Layer 5 of a small transformer language model trained on English Wikipedia (9 layers, counted from 0, width 64). Numbers have three digits each and are written without spaces.
In attention head 0, each number of a token's query is one row of weights dot the token's vector x. The head spreads its attention over the tokens so far by the softmax of query dot key.

Query weights of the head. A number n stands for (n - 500) times 0.0028.
q0: 537533421468521557327484508502516548432440367447449541492515468493389437406534425490470636493484576540479439470415555594607576537437508417467415488486448542361500568513533471419521446538544519
q1: 490582532586345367526418379487525531380658545489582592485468551540489513452510526443492459537395370665582432535381570413470355552535641572432562564587575469562509463443577504475440563567459528
q2: 563478439485462536545593657578526428577527510394503420487518553532422503420560408546509475420504540540485475560506609550468449571552408497461528477503422555424489523430451434505452594513542541
q3: 544560475495585481476592522576554437426557673459459434596515589446451475524381412637537379424558621477558541471573519504587505548381458394479506415454565516527486492493489471420546519558529467
q4: 556547459382398477431490465543434504594455434589445608593501481499607444544474520594545499496461453418450548485492498420481524449419600414619502586472614536539585627437525615412388452639509402
q5: 533458452547551538661612604649549446492495616503486432530489562549418402469515356600511534493493584524631452530553519497557462588409323492417439431473457485444521558461455413528521549606499489
q6: 103526538465368358221303261305416594475734628449506558606520585879449482315589403492316417649604200632458414373628761655539324267400562464537463608482412453508624449284615697448432104471422722
q7: 657507331264610616494479512519474400556624389508420298595387549352495398580514641483596415426612527508413725541741210340510571755402657576490407535601520498479431425421309404583605516481383507
q8: 508531506427626484613452515440439526442577608675429353480493431513530445422441551543581559509638435374429549582643408453334500663713263724410399443414621523471543581282543624573490462376603479
q9: 453529517503557340504488489630734547453504525530611518436434600363426464593574540398492500541558723514510481591575465466463473469502352494467530385463394503505523608586605477575464623662570525
q10: 458495495499616470487504597413503550510461565522456484406523355497548429378603519522448544630454476500699521565533687404545643555682457289447451598515596550456534619592585579483439577522488563
q11: 278597508424410437494439471374493601466759587370449485565559394583612652511490609507427441513451398675556406266456600490522403198558574251551543713563505587526408507449530620358512461549477436
q12: 665536497566325515607499275568470548539568517549483507553464559702707470675613512424486394409485340495517571563457317556545489507410568565521376575315622565515421329416610494637551433447596576
q13: 427515546451435540456534589578437404596433425555449473360575531548553400459557567558471591586447729547574515542444564638672581481373444346478486465527523464440356504446507424499377476520468546
q14: 567445497311723452455513710772281249491024410415355350430494525446546469390646471722642506550441801412470671539492344579465603745505231635377423179333518337276551456260657646722463461432552521
q15: 551611729447350518379351443526619697420352474406356640412568556809664529456584616306457338355353387427473206078417326544334335358416769682600390756611594607376437312638420710199515435441500487
q16: 369568431559490495482415465498439525546420463504446526391541420437536582600418551431433603490443481516533488455406422524507466506432571535499344521343529574480477460410516593508502493354453510
q17: 528609449679574479498520530409452426409427593667553544490451470460421551538616477534380457636402631456483521378500627562567566362409367378510442591500471436464396532577494409543431547577550645
q18: 490473521437599596405557565482584474400457395353515411456608433488370525366548516409445660468533633437467487454504506533566614509418478488502452333459454567444533429499517438590478457501558605
q19: 445506488479472563455508441501513568478536560555439528527463487499587499527487543519463497525494342546524535473441488471573473393502627643429476577537523501493524544453472571445558432480520456
q20: 554563389569465445557427393573548546498626501492471532522483436567536437545548569492487522531538341348403542419490530470530454508425588457449535562556537607629543536478605455370470526461510514
q21: 439556554471429461426400493441530488533530435489480501512495396512573503515523559371478449475457359543462566482481444503431495421504642550473540580539520534519500469507473562466515477482514488
q22: 531351323421648424404390351607448549553499361315460461587396568716622463429348367531435540827459525418560528576569496359470558350398369512537369350346489444458515573512734668564490417498398579
q23: 477425584445549441505423514581527548439511364549464545534541556573682426485497560450542553562569433413460540593426504585570523563428628638610474580319508525508462537560572522449527328465631483
q24: 467575491581507495384465485461605462442479524558534481469470413516472594571413466510560487451505486474473485520541475433391479488473378576478460525474463527510355621505467545475440581495475457
q25: 369514816714505336476539559457698449414577593545432604303519471589470529507724515395516607503388575482474362442340608489583333327572636505472471242444433335537618484565423322626362721593599572
q26: 537418380577486520536619433562497525480485444386479513569425468573465502492445563524579512580575388544578598560546524547554479453430503330586608519582617514464494619463577568494453578402550516
q27: 407468522536444411443490489529564550385584673583394461537420617736601423576415539463522503474500429604457414352460503457384433554624627505588486676522550495536445579613373491396456476471380594
q28: 463462456557519410428396467446543498471487673521458492493465521563577466495457591474430410596429451530566420419503598512502553358541524407499522470567552411630459529388610550396480500483558584
q29: 498451627609585481454609422518511524419237501539453473590528571599278536499540473577503602374448578223507390498531454464434672574505445462465690551425543534527641704720577426388662674588561285
q30: 498525502467626726457475614429545463484459412504582537431707393547540558457609455602597420466481355341520509436513659517344497562595429708492466297419365399609498396457534566505457573518565478
q31: 438547521485479367471540519519416458556543562636509354524559452550434513528490508538410428523488437417664478502587435382490475589532474498554499463485407509567658586429374451453499510561415576

Each question shows a short text with each token's key, already scaled and adjusted for position as the last token sees it. A number n stands for (n - 500) times 0.016.

Then comes the last token's vector x. A number n stands for (n - 500) times 0.0023.

0 " ": 496501495543492456482505505481479529502532490505478499536560521683507504518511505501491498511584
1 "20": 524544451551507498488490546478497491508509498493465531536532495682506498504513511486488498483545
2 "14": 526510442548496454486515526497492503512498501508484547534556471656507508516511503499507479514593
3 " to": 517499445548478432483510507477491511501521501513516498524557473672492485503502525508521474515578
4 " ": 488521459523492462482506517484474510498532488501518499508562512657508513509516515518494488519590
5 "20": 463466439538504471485489558488490486501502493493512526491540516674507486489515511493483492486544
6 "20": 473432435537497421484505536497499492502480501505495509490562481643515505525511504498515485510585
x: 532596639524275544251408512468379455338419419526571511239517365328632358459619687436230470486477401453583719577450476665467675448601611398343518489737586471652439371594501419195441444400476650
Which token does the last token look at most, and with what share of its attention? 3 " to", with about 60%

0 "ish": 490467482547482460493534488498457506509472505512495491511528516590510523559511464496529477516549
1 "ing": 501493482541477437487529503490470495517491496510489489518543507590506514536516476499503478523562
2 " the": 506495468537491435489513495487467472496482500518502489522551521679492521524505502505542474521552
3 " ": 507519470523520498487515509491471507500517488493526493508559512648509538513520502495494493509577
4 "14": 488493442534523509488515526488478492514488496495532508508535497673498531496518507492500479497564
5 "th": 478465418530523435492510505484477489505479510510508510518543486635493528552510491505537483514584
6 " al": 496531473520515434491522502473499510516510505505482489504544494638490536536511498480522481498588
x: 572464413548479575365510160515661574735544591536583427572445471427514583644451660211452293345588459744565838435552503448438638365503568494677432408482801662661691608756570417602453612336617589
Which token does the last token look at most, and with what share of its attention? 2 " the", with about 30%

0 "f": 497504494531514480493537513502473485508469499517492497516543499568513501566513477486520469513558
1 " for": 510490473546471442484515502479487508500512497511483488535559507669497494502502501496517472510571
2 " the": 508494471540487432488507498484470476497487499518499493526549519681489518509502517512542476519545
3 " n": 490501459525508455496525498491495527498489501499514475534527486664508503511513442467513489490551
4 "in": 503522438519511467491522522503476522527492505495521497527547503629492534530517493504532483507551
5 "th": 487490447526510456485509494482453490506495511502506501509535514604498547551518498515545479514562
6 " al": 495533475523509428490523502473497513516511503506485491507547497639491533535510500484522480499583
x: 545431427553481577360526146537643616730559613571599428559405471457493553629462652249459284321610487758573812425562519429431616383494589532660435419536807703641678623728583417597431610330595585
To which token does the last token give the most attention? 2 " the"

0 "l": 492493484536517473491534512504461495505446508510483496522533511582511522573525474480533475515588
1 "ag": 506487474543517480493538512493446493513473505515483485515499494587512539575526495499534481519570
2 ",": 512509480546459434480508494500466502502515493519497500536590504679501494514496497529519479533580
3 " ": 505516469519507478484513506491465518497536490503524499518572528666513512548517501514478491529593
4 "19": 477485453551536481493507551490461490510525497491539528503535499721504526525514487494509495488569
5 "90": 474470414545504452485519520495492513514499504507517506499545468680511517538516486495525489508605
6 ")\n": 478492435514470375483499520498511505508509497510491501512621503713495498506498509514502479509589
x: 613724412657503481250587400544734549458347587522693384327694676390475478653393513477457323430486561555524730483406373336487572483564696428369460517684570666463490293644583424244452570298521537
Which two tokens does the last token look at most, in order? 2 ",", 6 ")\n"

0 "fer": 486492482545475434474527517471447516519503503527487498506552493637524506559516482501525477510626
1 "ed": 510488484565470388477523522471469522518528502515482494514555520654504509559520480517502467531611
2 " the": 509491455559485398482516496478457470496482499526502483539582528773488526530508509512560463531576
3 " pl": 481513405540524493493525501476489487483446508506533480535548469760523509519497430445556489487558
4 "ace": 497515458550452402472519500460478503517492495520536481537621492676503548538517500478509473504586
5 " of": 479530435531447396468517490470477505502506493520505496524580505731496497480505496489533457517584
6 " ": 485501460511492453473508514479463514497543481503469519501580526696514519528525519513475489525611
x: 346491577479567465267696461412517439607332713546492586481413645433679413554524495526636441488519484591555757607492389470333858276544582443399498504734632524538541463467542738467460409356363447
Which two tokens does the last token look at most, in order? 3 " pl", 2 " the"

0 " p": 505480493524490475484514489486486524502511497509491496529539502634513494522506482488507492498553
1 "h": 502488466512510523483502500484487513511502502496478508526521518598494494553515509491512483485535
2 "il": 528492444521483504487506512494472495522476501494481498526524509595492516527514520495522485495537
3 "an": 508499491522492455492521519488473499514475498512509481511500498570502530535520480496516480501553
4 "th": 498496479529506478497523499494460484503487508506507501498504515571510522566520481508535491511539
5 "ro": 484527464518510496496527507513466523514490502499504489495507500564510503556514476510508487517549
6 "p": 502496486516494481489526513500466495513491497514499503496522491534516506563514479494528495504541
x: 414644722362434427332459689436388431577486262428430591530527530380643563645477733560338641439350445613422542375630369684577390478317683802629532641681472561520674584605538592367575381355505457
To which token does the last token give the most attention? 0 " p"

0 "oun": 489486486538488462489519516484478511517503501508488500514520493594504504530511496502515483498565
1 "g": 507485479526488479486514510487487510516496507511483496513515505577503498534513504509497474509562
2 "est": 505493477531477454487520504491478496502486501512501485510524504585508510533515484497529479511549
3 " e": 499499466512505484489520498482479526501496500508515476511505484616507500526508472490503479497558
4 "ver": 496501467517469455490513504485474506502504497503529507514569510630510498544505482500525494497541
5 " part": 486501461518497457485488504502485508499495510506507497507534491635509496525503492487538486487556
6 "n": 485489448535484472486508501478491508511477498500499495505543492597502494533520491499498484499545
x: 419464250470389379493358542474712500087562299542517766380466471550692513359476633513322630630524541415457544384532608430520603449607657628564605716808577709566338449494514669386829569504370423
Which two tokens does the last token look at most, in order? 4 "ver", 5 " part"

0 "-": 500487494555477437484517513485470517494516487512491491535560501697505513512504494513516484516572
1 "w": 531488462507519493482508513477459530486486503509471496541528536641506522527514499494487483504557
2 "rit": 532500460530460473480515498473482503516503503507493489537558500642502509520518487504530479503573
3 "er": 524497454526480450482519502474454520522504505508506505523539497619508510527514486520536491515576
4 " for": 492512449528470422482516501477484511499514498513521488519569509678497493501504504495517471510581
5 " most": 480532445519477415476492506484476522502502500504503482516561523666500494516508493506498472499556
6 " of": 498523459509453397477507504473494502499512490516496506519561504659497482490499496488520472507550
x: 367541537537405551231702377549479787540523593620572293526440322571575400620353422482421214398573573476501513692382665339478464384452696473364655564613477617685455577547524483522659275506640360
To which token does the last token give the most attention? 5 " most"

0 ".": 497499506540451459483504501484476509499503498514495501526538522666500480512502512525512490514555
1 " The": 502480480540494456490504492489475488498496500514495494542550521703489505519501510512536482515537
2 "y": 524491436547507476493508473504477519518512507500500475541538491651498523550509509506514500517543
3 " are": 512512440533455462486499494477501509504501501507516483533572494678503499495499485506482482515546
4 " ": 486522468516491478484503513486481509497536487501515499508557519641507496515512519515485492518561
5 "ver": 465488459510460452484506520482483520508510496505511505513535500636503499533507520498538476491536
6 "y": 481522452518489481480501498490474527506509506509481493493502517610498512525516526506508479502546
x: 372627290553483404444468432487294687716438531422557627420551197381505680597717569327571453418321497595472427191405422610562544216602590650358540548501590624453342475488512444591256560692525364
To which token does the last token give the most attention? 3 " are"

0 "12": 481549460563491474496527530503476489507479497514488515530539481641510506539510494500485485523593
1 " it": 510485455562485464486519495473494506511499498505485497558518484693499504520512489506509487524556
2 " was": 522499450554457447489500492488484518505520502507493479541596496683502481517499496537471483530550
3 " ": 507524470525489475484508518487476512499542486502519488512569521655509495521515520520479490522572
4 "est": 479497444529484462482499493458507520513509504502519498545533484642493514520510509479556492485534
5 "im": 482520466531468476480523507454494501507492505505503493498506505608504532545517497514531467502557
6 "ated": 477485476522462406478509528464468516511534498512491503502555514617502488519506512518493477513549
x: 256372636586551524190345425638377634505401311603594328549505494432379527690344484469213450500513403632452537541475684440523671375607698387340613484718557523458591672579554519389386426426500580
Which token does the last token look at most, and with what share of its attention? 2 " was", with about 30%

0 ",": 490509499589431426473505493493451509503538489524485491569632514788497470521485502550521475540593
1 " in": 514498435556436432475530480483453512495541493514480481589604525821497479499496478503545462526615
2 " ": 548525465534519472470506510469440518499556481498514501535596543756506521557523520511488486521625
3 "20": 538500410554544525482475576457481476505515496480553571517550513766504491505522505483481494460550
4 "08": 513455387582496417478526532492466508505476505520540544526590456759514514539509506515512471531648
5 " for": 460502401537443371473527503460489514502527500519511496518609503788493484504504505484530456516634
6 " the": 488512423536480351480510495476448454493471500531493493505596533804478535515505532520575456534575
x: 500412490615499392146517491676514550561483699548379524455566343575482383408388362510501256640455418433467703595286382480604469379622570501511561534624608568403597404648757426629525381402423476
Which token does the last token look at most, and with what share of its attention? 6 " the", with about 50%

0 " of": 499498497543451427479516495479481500504500493517490489542562509671499488501496480495522472517563
1 " M": 525463461547525483502532478483501505510473500514497476575553496709494511551506475485524494502556
2 "or": 524491446537511480497539492492480498518454499500494468549563504627498544529519482487532474516570
3 "gan": 509507460543513467500528498501455482508456508517515467531554509628499538579517480510509480523567
4 " St": 474521456539521460503526489489498504502471511516517462526587508681501520569508469494535487517547
5 "an": 487561437527524482502535500502493497523451501497504471519556498580497550554526463493521476513541
6 "ley": 482546447533523458504539503518439483510450503512495493503558493606504538569514476515527486520540
x: 508394517444505288288368541603430552449481324458525529281526353382544378449470707404418418324291511454459635445327462466323642466685595785531649552466656425528771426479537425364537568520364328
To which token does the last token give the most attention? 4 " St"

0 ",": 494505499549462459485503496496473505502521494513492495538573508660498483512492501528512486522551
1 " the": 505491470539492450490511495487469477496489499515495494536549521689490512523502505512538476520539
2 " other": 510481453536485451480502498491495509504488499500491475542528497684500508505507486490514478500549
3 " h": 497489462524529479487514491496489513493493503510516479530552496651501501552507487472507474499577
4 "al": 515510420521505510488509515492471498524486505499531486517536490633492514538512505503528469505549
5 "f": 487504469522478436488524520494476485497484499512508507503555525584503502509512496506525467513591
6 " be": 472528422507483471486506495484480523502502505504483496498584493658508492508505487510462486518554
x: 381706442609645319335548783477680645509205643522310602351474490633343535492388847279493299359350416608500521606431535540406523392647626469404560597437409567734413298531491533375274408400319516
To which token does the last token give the most attention? 1 " the"

0 "er": 490483495551480437483529508484466512520474501515492500520531474629515535553517451487535481507603
1 "l": 521481467542521475486532515494478493512442505506489478524543512616512525559526462473540475504601
2 "ag": 528496465550523486493541509484433493510473507516496479514500501615510545584529501500529481517575
3 ",": 510509469544456420479510493501463503504516492520508504534602498694502496513496495531521478536590
4 " ": 477516462514509475482515506490463519498540489503518505513577528677515515555520500516475492532601
5 "20": 447445426538535497487493563478480480507504498490505535491542512705510495515521495484480495484551
6 "13": 465418412536512438487525535500478498514478502511492504487574468663509513536515490502494478520616
x: 577546519615456538207422438474389345306541380558611647361620295392590456438530654358162508420518507403547650546541424618513728480599589461430649431739569533662447426572553515283438394314391623
To which token does the last token give the most attention? 3 ","

0 "7": 471565427611496477488544536510454481520475504528463523570612491817519498607519467495470466551696
1 " to": 517487417619444384468529517465487523498531496527465483572597463850490469513503520523538442536662
2 " ": 551524437567483445466517533464452530495567475503505475539610528808517526525533526536480479538680
3 "19": 553502395593539455479506605501433475507510491488553544508551513892510535505528493488515477473648
4 "8": 491452350577492474471527525480494482538511503500568542510605501845506564577527500514533469528656
5 "6": 460418367566489383471533537496459522528497502518537538509628469788518514566520479504496467528711
6 ",": 474424422547417358470494500479470506503549488536489517530657468799485477512472545566514485553660
x: 399615388646407353167547492586441476351548643391359442643613346496493437552610576428439489318456662540421774526400386354348535480473414452269413528752494482610558441610537488441422382314554586
To which token does the last token give the most attention? 1 " to"

0 "aj": 503477484522512506505528495511462487509458504511493491522538488564509519569505458496513487503545
1 "or": 511496478522507475494525503490470499507469501509487498510513491576508527540515467486526481507564
2 " part": 512496468527508468490493502512481502501483513507496496527533480635511504534504478482546486489566
3 " of": 506508463531470432484515500486493504502508497513505499526561504631499491493499496491516478510550
4 " the": 498502464524485432490508500491464476495487497516506500515541517654491515503502514512538481516537
5 " ar": 494529457495512458498516481499507508509478513504492481513555487622502517536503459471523484495561
6 "t": 483519476516495458489515499482490499509492505509486495508538515596499532547519503493541481508546
x: 630468478393461373265452327590527766709538733477555391384558496462668625464505773335597375401424409709480654426377301608484456290493717462476606423449686468339527575342571607351660618415297511
To which token does the last token give the most attention? 4 " the"

0 "),": 492491494567457422484506500492488506504515494514495492548584499695498495501493501528516483524558
1 " was": 509490447555461450489500489489481514501510505504481479563608504701502494504497486532475483529557
2 " a": 514507432532466411488521491482480501502519492513504485539572510716492496506500485506497475520551
3 " n": 491502452522500449495525498491498535499491501498517474547537489691508500506513437460514491488551
4 "e": 486521424538506446485523516471474512510473494495523507528573483628498543542515504486505464515511
5 "uro": 475524440550484428493535497484460520518514489511508492512545482658503508528510499515533487508570
6 "s": 484507458528486412489527497482472512520500498516486501504552504596495542549515486509532478519588
x: 398579481588341477199365335585439524485459499468640578569358398366386551406391627442308469279425400469552764346564449431625718318410449661510546606534477614424637665454562475267413458399407441
Which token does the last token look at most, and with what share of its attention? 2 " a", with about 40%

0 ",": 494505499554458455484503496496470505502523494514491494542580508674498482513491501530513485524556
1 " but": 503478493556472442487518498488460503502519491516493483540565508694495483530497502524509483518542
2 " the": 510494459542489441488512498484467481497491497517497491535553519704489506522502512514544474521539
3 " ch": 498489445511539487493509466485477514493477514504521468535539506664504523546500470462507488486570
4 "ar": 501512436536506483487524506472484490524498499501529490511538504623499535530520502483549483504546
5 "ac": 487525481540487477497546510481476508529518496504505494492525484577501545523518492500542488504534
6 "ters": 489528454536484420485514493482475514518496503512489496507556499631498524535517501504521484516575
x: 441501444458445298272432496578476559389368535496462477438423505424344550389487792255408367351351527549445725329425584410561751199444734552335581449720452640615682617534537543420414557470397371
To which token does the last token give the most attention? 2 " the"

0 " Com": 500412439626503470484550475466462502523469496520450456603629467865509529563513465463574477489660
1 "mer": 510498410594502402486552506498482541557460509496447503581615473750511511573528422462555470474635
2 "ce": 562537388609473392467535515478434494509460496518521533532602463707529560581528474432544486499604
3 " de": 513521432523506448477552480444451554493471500535562447566591514748517543567519468466481449515672
4 "g": 488534512564470404462517526448460520546501501539521452539594490716507487619535502531553451524614
5 "ree": 469521422564424353468537548439437493549476505520506490515610477718498535563535515508493437516625
6 " and": 484536431531429330464534510466447500486525486546479505519654512819500475535507527533503451551627
x: 283494500462515294211585496689489640658440701472341402558543277421506552553452497526348311344537604552456679672229506311372611482545637559393524538650499560507509473661556465530515350460482533
To which token does the last token give the most attention? 0 " Com"

0 "pr": 502471507536502480490525518484473506510481500506490489510524513566506518549517481493511483497544
1 "ing": 499486498533503472491526514495484509526494496501491484515514494567506516526518485487509487510538
2 "er": 509497484525491464489518499487480515517487503509492508513518481565509523537510475500524491507570
3 "-": 501513483536488463491526514490479508501512491509505480504532486606511519524513497500519485514554
4 "V": 493514451517522476499528499499481509493462497517509477527532495621503508531505490479498483500564
5 "er": 489515455510516478495524494496473510525477507498509485518534499587503530549509484496512489505548
6 "l": 495518473518524487495522506498482489508456506502485499495532503568508527547515473485537492504554
x: 644594541333394556447462369536757519397424288410343441427400554595793589615443709311570542496513602545449646597328277458318430327513595818648377688669654439689618526480577356552438518536522567
To which token does the last token give the most attention? 5 "er"

0 " t": 502476486550493466487516494483492526487502499514481498550539499729507495541502466490537477504562
1 "ec": 500488445524465489484537491486482506524492503495491478549545511629505550520520509502542468508537
2 "hn": 524505454520489535485533500466507505500458503506509484543534515607500511575516462482536473494559
3 "olog": 509504462540485481484526498479459510512484506517513473511508497651507510559514488511543486498596
4 "ies": 491516466546466430484515495485466501520490500516513487513554504623497514554515514520518478524584
5 " for": 475522446524461416482518503475488508499513498513506490513572510689495489500504506493521464509581
6 " in": 486523419511467426482518487487468506496521497510488504508570509705496498492501493498538470512583
x: 435454537657492564261746458562392513472539640592588419532343293633546414622314461323429157438450537655416638645264444394452520406452639456411623612469576791446319560616427482549608337436432464
To which token does the last token give the most attention? 6 " in"

0 "se": 495457492567486432478537534482463505514460492522496488525512470658525519593529446475511453515596
1 "qu": 527495497549490462472548542473493529507476487520493495508573490604537479586517456479493466510586
2 "ent": 532484493525479425470521503451454484512456499529501463508569527603520528574537476480503456513594
3 " al": 504498479555496395478535514451499522521525502514527456521571498731487541552517504476534459497637
4 "bum": 508511438566447377470513502484475506515496499523517478545611490740505510572513517537540467529596
5 "s": 476523472566452378474517495484465514531509495519511488523606517681492510587528516506530459533591
6 ".\n\n": 508496479539424299477507501453486497511515486527494498539620501787495487529501530539518488520585
x: 357423487541558475319698397604621818346455722533453445393515606472431468566549575512435439533525391452338798517338497464482512549640558580262500480870523646377370494614623480539720490221589496
Which token does the last token look at most, and with what share of its attention? 6 ".\n\n", with about 70%

0 "ut": 502447509569471491494551512476464491525488496519494484499537502622512509587525471513532472517557
1 "ive": 513485462546500462479530519481464475509452500514481495524557513615507536558527474487503458515592
2 " d": 513476475513518446490520482487491543494498511513525471540537504671518526569517457469499487510626
3 "irect": 514502484533494421473497516479479499511478508516514459542586512673498536527521505495522457489579
4 "or": 504499442554489416480525499475478540521475504506524500514557483626513518536521476503547482515610
5 " of": 480520451526450390473529512474474509505504493520501498510575514680501496491509498488513463518584
6 " between": 498538418532438379479510497476477493491482496519492495510562492749502504489494457461515466509563
x: 542459570587509522259620365420502632261501486730601277518484390559486411580405441464443260298641579580530596638458618590554465369491653597284620698567341615650568718645474381709357298373386407
To which token does the last token give the most attention? 6 " between"

0 "a": 501497498526504460501529505509459490518464496515498496509524493542509521574509463502515483519563
1 " P": 517474460539518507502534485499495506505474497514498482545545487645508495547509462483506494503551
2 "ol": 513480458511514515496523487488488494526472509500499477520541509600500531578515483494521483501546
3 "it": 500501493524517518502528494472483484520469508505520484514515492596499542560513467495526498497550
4 "ec": 486526477515498488499544505486478496513485501512500481502534501557509534551517471489516489507546
5 "n": 499524483535502506494529508491484500506465499497495490507513506579505511552529468481525476502542
6 "ic": 506532488515487469486525513493479500521487503513498494494526499557508528551520491497511474512552
x: 461632599453626380390494173533534582585590326613415556505532538375620538450591703507336369271478519508486371374575247756579688427422721685555738542693377590332670454428619393536540316309436364
Which two tokens does the last token look at most, in order? 1 " P", 4 "ec"

0 "20": 486573466562508452491503547491493481510478498501483522535538465670517503527514494487513492499579
1 "08": 497524457566501453491523525503471497504476500516478524536558471669512513530507502502498482522596
2 " for": 527498457549466429484518504476487506502514498512496493537573504695496494502502505492518472512585
3 " the": 507497460541487418487507497484466471497484500520506492524561520704487521511502521514549473522550
4 " S": 476533434545540458509527485496503504506485502510502454529570494697486521544509473481516486493551
5 "ear": 476526426528537476496520489494477474520461505484503491515564520659487564542519491488529477493548
6 "ch": 479524449521503457489532499473451495511476502514482492502569508626499539573515483499516477514564
x: 374589597447609296248170458536555667503406357435597527506488406369512376507476612350408545425307368594555754473491554500530640372570607663565623568317581491492704615573610595504653607322301450
To which token does the last token give the most attention? 4 " S"

0 "t": 495485491526496482494533510496460498509483500512486493506521506547512519558519480499528483513555
1 " in": 509501465529471463485514488490475507498521496507488492544551510664499495496500491499525480511568
2 "t": 537505479506498511490516509476447512503536501509508505522532499608507514565506514508544491496523
3 "el": 513506465512488472482511510482473518514499504502507483516536509593504511544517505506522475504556
4 "lect": 491516475527473461480509505485474504508492497508514494511548488598512515522511493494525479498561
5 "ual": 489507488513468443480514506482483513501499500514509498494526491576516508524512494491521478503559
6 " pro": 499514459488500446485512484496484515507505502500482500507540486623509511529503464487526482497580
x: 485622571425448674388706522479508574468586601535480588605485388420428388837320525345377289369350285659664683587502348262546791433513682532688613591475675556387383492734431528579526479459615545
To which token does the last token give the most attention? 6 " pro"

0 "n": 500486490542492452486533524498464512507455496513492497516511506566516513562529469490509474513572
1 "ing": 501493477541492445485540510492473491521489496507492488514530493588511531546523466487508476524569
2 " in": 521505443534463444481519485487469507498525495510498490546566511708498497491501489496535472515591
3 " the": 509496444539491425486510496481454470495483498519511499526548522725485521508502522512552473520552
4 " D": 472529428530543453504527478489495518503477503513507461546565503700500520565515477493514493505582
5 "an": 495564434523538453503528503499489498525448498495503462534565505584490554555527465488531477512526
6 "ish": 483544445540492438491536498489452496503455507513490495496559522644503536566519478493536467515538
x: 455561637470555325217340606579450774396425406680531518362348354372482397318580532351437358384515466625568581465286390574535535414589680672635642578378460491382675612550530452442461457548294427
To which token does the last token give the most attention? 4 " D"

0 " Ad": 514442482548520470500520496496486518510506497503487481547548500644502499551508474500521495498543
1 "v": 506484482534507495498532519493480495500456502499501481527564514578507508539515464495499471508542
2 "anc": 499483503540492489495524506480485501526491502512507474513518475584512514538519500500518492507529
3 "ed": 512506490543498444493525508481458499510512498508510489515554520597498515542512502504496485521546
4 " D": 481517459523526463502523491493495517503487503512504472528539501634504509552514485496506493508562
5 "at": 493523483512522485502522486498476471513471503500497488518559524563492543563514483503537493512535
6 "ab": 503539462510530493500524482496496493523473507496489499509542512566506531557512466499519495515542
x: 621475681244387374384139493599359476454541497628438449456386584331592473661481735378663541347451529424427478494413521285455582417450695708636481503426481539577344363723469713483470262532734483
To which token does the last token give the most attention? 4 " D"

0 "u": 505489502522491446501534519507455478510439492518485496489525497550520537583512439502505474513571
1 "ag": 508484476552501501492538510484456482524475502515488486510501485603517530578520490505548492514575
2 "es": 516498466557453430492528493490475493524497502519506486508555515612501505568508470506502481537588
3 " for": 518505449539461423480519504474485509500513497514518483529573510701496490501504502493521464511590
4 " ": 484518471527499454479507514483467514499533486504516502514576513675511513522519512506481486521599
5 "X": 462525390530518447499526505498499512512472498513504489533572503718494492564514500482495486504588
6 "M": 497520407532521456502535497500500498501448502522486496516532469702514504572504463475529493517566
x: 442640621473494498270520497397458431497573545489473452358556507414600316569467570337571447382485391636498818574303578708521482411571478914512587498663492316560544479442481476526380478376587599
Which two tokens does the last token look at most, in order? 3 " for", 5 "X"

0 " that": 490492496542467453482501498486482511512524497504501501531534512630494483513501520524509489514535
1 " one": 496496461545494463484502492488493500507504504501481503550551512667493505522506508496519485509543
2 " of": 510500478533468449480498503477497506505520494504498491533544510646494483491497512498506481507526
3 " his": 502502444528481442484511494479485497509507499503508480523543508654493507507506503505507478511543
4 " e": 485515454522509463488515497479476529506500498506512474516525477648504509519507481490507483498557
5 "arl": 478519425526479473487514496468480514508495501507503491519555487649501509528507479503515498497545
6 "i": 495520452496480469483506532505488530503484497513483492500522495590511491547507489504509475490527
x: 536521465677322319501540400578445501654504371745561676385763518539637512753723577563819547386577485366576578429422547409578533330561973546577531649535312434381458345533592674465481460460496524
Which token does the last token look at most, and with what share of its attention? 3 " his", with about 30%

0 " A": 506443474581523439501540479490499514519488489512479479580587462782498525556509451476518490512578
1 "C": 507475421579521491508548500515488515499443501518494459592561450754514551547504480479515489529577
2 "M": 512495459563495439500539496499500500507456501529506482569545460772518506587505455466539492522572
3 " f": 485486494539517394483520495486498508490491501527512469540583484760513503540505465465541462498620
4 "ell": 486499439532499467472494502470472528525519512491540494527613503695495532559526525485513475497580
5 "ow": 479543433544465407473517517494453498511470504518515480506588487692520522532525471513527470511593
6 " of": 488536431517444369473533509475469506502500488524492507511589508734497477498500482491527457523570
x: 306559628608564555216663501606463692528490542564590342479429322569542463584354401440378209371542530471426502632347652279518547390477748556419731498569498575666509656496556433600602298397626418
Which token does the last token look at most, and with what share of its attention? 0 " A", with about 30%

0 "ul": 489455477535511486495539506486472501518457506512490486510507499577508541571523474502508475509582
1 " in": 511501458536464452481518485488470508498524495510486490554564512704499495496500489498532475514586
2 " R": 519483433545534473499529481493480527503468500510509464569543487711499518529514479486520486506571
3 "es": 490514463538518445502530486502464483520488499501521479523578506605493547582509464508550491512572
4 "ear": 495505430534504455492530503486487487524466506492517488531572512639489543540520483488501466492560
5 "ch": 478523473530497441490533499476453492511475500516503484512561519602500540576522483494509477513567
6 "\"": 491479486521459393481493496506512500526505500512505486507571449632504505550501499522552486515560
x: 560572592398415332336672471566487524402419667537456375496701414387339446466532736425474332371257500502505805258510491488464687532767660408346661546698643492496554503498553351382534582317625559
Which token does the last token look at most, and with what share of its attention? 1 " in", with about 50%

0 ",": 492506499566448445480504495495463506502528492518489493551598510714498478516489502537516481530569
1 " he": 515467460560490452484523495483444517503498496508481478552557506720504494550512489521503476530576
2 " t": 526486461540501459489524500479490535484515495518517485544550485739513484551499448484534483502563
3 "au": 529535464553479421486525514490460516530512485489519476535602497663511536525514492509520477517540
4 "gh": 502520456546509472486535492470477505525494502511515460517549493672507536589519497506530482509573
5 "t": 455513470529470415481526523469455517510506502515515495511564523638510515551525480507532487502564
6 " in": 480510410509464423480525483487458509497531495512483504503577509722498492496502491497533470516598
x: 434492552631549576226766493571418471487532600576583443557364283559561460630289466324432208409434550618402634640286455383417543396483627455430609593483559813470356587646400506551618367405410523
To which token does the last token give the most attention? 6 " in"

0 " sh": 495484493523493479490507491494487518499510500507493501520540507596507489517502492490502492499534
1 "ould": 505486489526487477491507504486480515507512499504490489521519498580497498519507509513493487508527
2 " be": 517493467523483490492503497490486515502502502503494482524543501594504492503503496515483490512529
3 " used": 509503486517478464487502503491484513501513498507507494509535510581503492514504507502497489505530
4 " to": 498511472522485468489504503491496511500513499505510489511531498595495488500503511507505482506532
5 " im": 493519471507488462490509489485493509502497500505492488510521496583503502519503483495516487502538
6 "p": 496521474506491486489513514490492514508504498498492506505528502556509513509509492493510488494530
x: 379675742522473420580533407358386534634466491453345374416461681586643572696496764485472397435501332637522468377588306470619345491343663649561389588682635663478370296595244671322287253485347496
To which token does the last token give the most attention? 4 " to"